Layer 5 of a small transformer language model trained on English Wikipedia (10 layers, counted from 0, width 64).
A neuron's activation on a vector x is SiLU(gate . x) times (in . x), where the dot is the dot product.

Input weights of the MLP neurons that the questions are about. A number n stands for n times 0.0062.
n4 gate: -32 -7 -11 -49 -58 -4 -32 20 4 -15 -37 -15 -30 -42 -23 16 -12 0 -7 -16 -5 -33 -24 -23 5 14 -6 -32 -25 2 22 -35 36 0 -32 -30 -13 -21 17 22 -28 -44 -1 3 -44 5 -16 -20 -8 -27 -8 13 37 -2 -28 14 -17 18 32 -62 23 60 -17 -26
n8 gate: 41 5 3 12 8 3 -49 -38 -4 2 22 31 -5 -2 -32 2 -30 -1 39 -17 -21 -14 -27 -75 -26 -25 5 -16 -9 -16 -3 -11 45 -13 -26 9 7 3 9 -18 -45 -26 -15 1 12 -10 31 -3 12 16 -16 -68 -19 -26 15 -12 -52 -19 -15 -15 39 -34 2 -20
n30 gate: 29 7 -45 -32 -2 39 30 -22 32 -37 -2 2 47 29 3 7 -30 -23 -26 1 -7 21 -3 -27 2 -30 -1 -35 24 -25 -34 -6 -64 -4 39 -65 -18 22 15 -4 39 -33 -3 -14 2 -14 10 -3 32 -7 18 -10 -8 -57 -15 22 -28 -5 12 29 -24 -25 10 47
n37 gate: -5 -23 23 19 22 -20 3 37 8 -8 -16 37 -37 35 26 23 22 -21 -6 26 -12 -39 -3 34 13 -32 29 -35 37 31 12 -35 14 1 -28 16 -20 0 19 -7 1 45 7 -30 5 19 14 6 6 38 -32 -2 -5 20 -16 -6 15 -11 -24 -25 3 1 40 -19
n50 gate: 29 38 35 15 2 30 -15 8 46 -20 7 -53 63 26 30 28 -28 -1 13 -43 23 -37 -26 -8 -46 19 16 19 9 -95 -11 -40 -13 31 -33 14 6 -42 -9 8 18 -29 -7 -2 -26 12 22 -45 7 25 -2 1 2 -45 -1 45 17 -4 4 38 -20 44 2 -2
n79 gate: -2 3 -11 32 -27 -5 27 21 -50 16 -12 9 21 38 -3 -28 31 38 -55 22 13 22 -4 34 -12 -17 0 38 1 -6 16 -19 17 2 44 -18 10 46 1 11 18 -45 59 19 43 24 -15 25 -10 11 -20 3 14 -8 -18 2 22 9 5 -36 -33 -15 -14 10
n88 gate: -9 40 -32 -13 -31 5 -29 44 5 -5 45 -4 39 -25 -7 -17 -43 -34 28 -55 -1 -12 -15 -26 -17 -27 -11 -20 -56 18 31 -44 -26 3 21 -2 17 -44 -4 64 58 -2 2 15 -2 3 -41 -36 -18 21 4 -6 4 -19 7 37 31 48 5 12 3 -4 15 -6
n4 in: 2 -22 3 -14 -2 14 2 3 4 -32 0 53 -40 -12 -42 63 16 -17 -47 -27 -9 25 -37 -7 19 18 -34 7 9 -12 54 -36 -19 6 2 -13 4 18 -12 10 -6 -64 36 17 10 13 -42 25 4 -15 -6 -8 -36 -22 11 -7 32 -28 -25 -1 -6 33 -20 -67
n8 in: -16 3 29 -4 -2 -13 -9 -9 30 -39 -34 -25 13 24 -38 43 -33 58 -30 -18 1 -41 -16 -5 31 -4 16 -23 7 3 -6 27 31 -13 4 9 6 21 -17 37 6 7 -5 -10 9 -8 -17 -33 23 -6 -20 7 -46 12 -5 -48 -45 39 18 -3 39 31 6 30
n30 in: 15 -1 15 16 35 22 13 -27 -1 23 -10 -35 -24 -23 22 11 8 -26 46 -13 14 -27 -68 -31 12 16 -18 13 -22 13 -17 -32 19 21 22 -3 -8 -12 24 -44 -39 -1 -17 15 -19 15 -9 -1 -3 -2 -28 -43 -14 28 44 -9 -10 12 -21 -13 14 0 -3 -18
n37 in: 28 2 28 33 37 30 -17 -51 -5 14 -18 -30 -2 20 42 -27 2 -10 2 -4 2 -7 -16 -12 10 35 -2 10 22 -36 -41 22 34 -9 -12 -14 8 -10 -38 11 18 29 -44 5 10 -41 4 -10 -25 -36 7 9 -33 -4 7 -56 -13 3 10 26 18 -6 -1 -26
n50 in: 30 -33 -16 56 31 32 -8 -27 -21 -16 10 -9 -11 32 32 -11 -14 -18 20 -3 -14 47 -30 -21 -14 22 24 -1 11 -17 8 -34 2 35 -20 -11 -27 -11 66 28 32 -52 33 -33 -23 47 26 -52 12 5 -29 -64 23 -29 -9 -4 -7 -58 -8 -1 -2 0 -36 -24
n79 in: 8 -3 -4 60 -35 54 52 -35 -9 43 42 -13 -54 51 -23 -12 10 23 -7 -18 4 26 56 -29 30 5 -42 -21 -12 11 28 0 0 50 -29 51 52 29 6 -9 26 5 38 2 13 -41 17 52 2 -20 9 29 30 -17 1 -1 4 23 23 -27 22 13 19 -4
n88 in: -3 -25 -17 32 3 -2 -20 9 -4 -4 24 -11 7 17 28 40 -11 -26 38 6 -42 -21 10 30 -22 7 42 15 -17 -15 -32 35 -22 3 -35 -39 1 -33 -16 -23 -21 -3 -14 -9 43 55 3 -13 46 -19 -29 15 16 0 25 -5 -21 50 11 27 -15 -36 43 -15

Each question shows a token from some text and the vector x that enters the MLP there. A number n stands for n times 0.049.

"at ": 9 5 -24 -18 -8 15 -18 7 -22 14 -6 -9 -13 -9 7 31 30 15 -2 -10 13 22 -8 -16 1 -21 6 -2 -7 21 6 -14 -25 -16 2 6 19 6 12 -28 10 -25 -36 21 -23 5 -17 -25 3 36 -11 -10 -1 -14 12 -10 -29 -17 1 -21 -50 12 17 16
The three highest activations, in order: n30, n4, n37

"their ": 17 2 -19 1 19 9 -8 -9 -8 -10 -23 -4 -6 15 -23 41 16 17 -10 -18 13 -25 -5 -29 9 11 -12 -11 8 36 26 -9 -21 -13 2 11 -1 3 6 -3 -3 -8 30 8 -14 -9 -1 3 -7 13 -20 -27 -9 5 12 -27 -14 -33 -6 5 -61 -1 10 16
Which neuron lights up most? n8

"| ": -10 6 -12 20 5 -20 -24 17 -2 -14 -16 20 -7 21 -15 10 14 -16 22 -23 -21 10 -10 -12 13 -1 6 -23 20 4 10 -11 -5 -8 -1 28 15 8 -18 -15 6 -12 -13 0 -1 0 -9 -2 20 16 -17 -9 -5 7 36 -37 -4 4 2 5 -65 21 9 -13
Which neuron lights up most? n8

"itz": -3 6 -4 26 32 20 -49 13 27 -7 -9 -15 -17 50 -17 26 20 14 19 9 15 11 -16 -5 10 6 28 -18 -16 13 11 -2 10 -41 -7 1 0 10 3 -11 4 46 -70 -2 -13 6 3 -12 6 -8 20 -28 14 -32 7 11 -2 -18 12 3 -9 -6 -27 19
Which two neurons fire most, strongest first? n8, n37

"it ": 2 17 -40 -5 -7 8 -8 -4 -10 9 13 -22 -1 18 -11 15 18 3 -24 -5 12 -25 -10 -14 20 -2 -16 -14 -9 28 19 -6 -23 -15 -1 -6 -19 -2 1 -14 3 -11 0 30 -16 -9 -11 -22 -15 34 -10 13 6 -12 31 -31 0 -9 4 -17 -52 20 16 15
The three highest activations, in order: n4, n30, n79

"al ": 7 6 -21 6 17 0 -34 -2 3 31 11 -37 -9 -23 -10 54 14 12 -12 -3 8 17 -7 -20 19 -8 -5 -2 13 8 14 5 -10 -31 -16 -24 7 -6 -11 -16 7 30 -15 -12 -4 4 -3 -6 -16 4 -17 7 -19 20 2 -37 0 -9 22 -7 -51 4 16 4
Which neuron lights up most? n50

"Ut": -15 20 -27 20 21 -21 18 -16 0 0 -34 0 2 18 22 23 43 3 4 8 -30 1 -46 -5 -20 19 19 -10 -16 10 -13 -1 -7 -27 8 0 23 -11 -2 -41 17 40 -17 21 -5 0 1 -2 -11 20 -3 5 1 5 20 2 0 15 10 -31 -6 -8 -9 -26
Which neuron fires most, and how strongly? n37, at about 1.3

"s ": 5 12 -12 10 19 14 -19 0 -12 7 -15 -7 -3 14 -21 43 12 11 -2 -19 9 -8 -3 -23 3 3 -13 -9 7 33 39 -14 -18 -11 -10 13 0 0 -2 -11 6 -3 12 19 -7 -2 5 -4 -4 1 -20 -15 -22 8 1 -30 -22 -24 7 -6 -67 -1 -6 3
Which neuron lights up most? n8

"ze ": 3 0 -22 -4 -3 23 -40 14 1 22 5 -23 -17 -16 1 15 2 18 0 -11 12 13 -5 -19 4 2 6 -24 -2 42 16 -18 -15 -44 -8 -22 11 -10 1 8 -6 8 -25 6 -28 2 -9 -28 1 -17 -14 9 -3 4 22 -44 5 -7 4 -1 -51 10 -21 9
Which neuron lights up most? n4

"UC": 9 32 -16 13 -17 -30 18 -7 -1 14 -2 -14 -6 -1 4 18 11 -21 17 -3 -16 11 -41 15 14 -10 5 -12 -26 -3 -32 -10 25 -13 -7 26 9 6 6 -20 -14 25 9 -21 -19 -6 -6 3 -18 18 -11 12 -6 32 4 -59 20 1 10 -41 -12 -22 8 -3
Which neuron fires most, and how strongly? n37, at about 1.1

"d": 20 18 -33 6 -2 21 4 7 -26 -1 -2 2 13 11 -36 49 20 17 10 -15 -26 33 -7 32 -6 1 4 4 1 11 -14 -13 8 -35 6 1 -12 31 17 5 10 36 26 19 -13 -7 26 -10 -1 14 11 5 31 -22 -2 -26 12 7 2 -12 -10 26 19 17
Which neuron fires most, and how strongly? n79, at about 1.6

"son": 33 12 -20 9 17 14 -23 10 -6 -18 -6 -18 -13 7 -29 44 16 -18 -11 12 -4 -4 0 9 13 16 38 -18 -15 17 1 -3 21 -33 -3 12 28 -8 -19 -18 18 44 -69 8 -16 1 -13 11 -12 6 -10 -10 18 -15 29 -1 0 19 28 15 -7 -4 -23 -5
Which two neurons fire most, strongest first? n37, n88

"us": -14 37 -24 12 29 -7 -10 11 -13 0 -13 -23 17 22 -1 48 23 -32 -12 8 -17 -8 12 25 0 -1 -11 -16 -11 12 27 -21 -14 -40 5 9 10 13 6 16 -10 30 -17 1 -35 -23 8 -4 28 13 -23 -25 26 -16 -1 -5 -19 -3 3 -12 6 -14 -18 -4
Which neuron lights up most? n79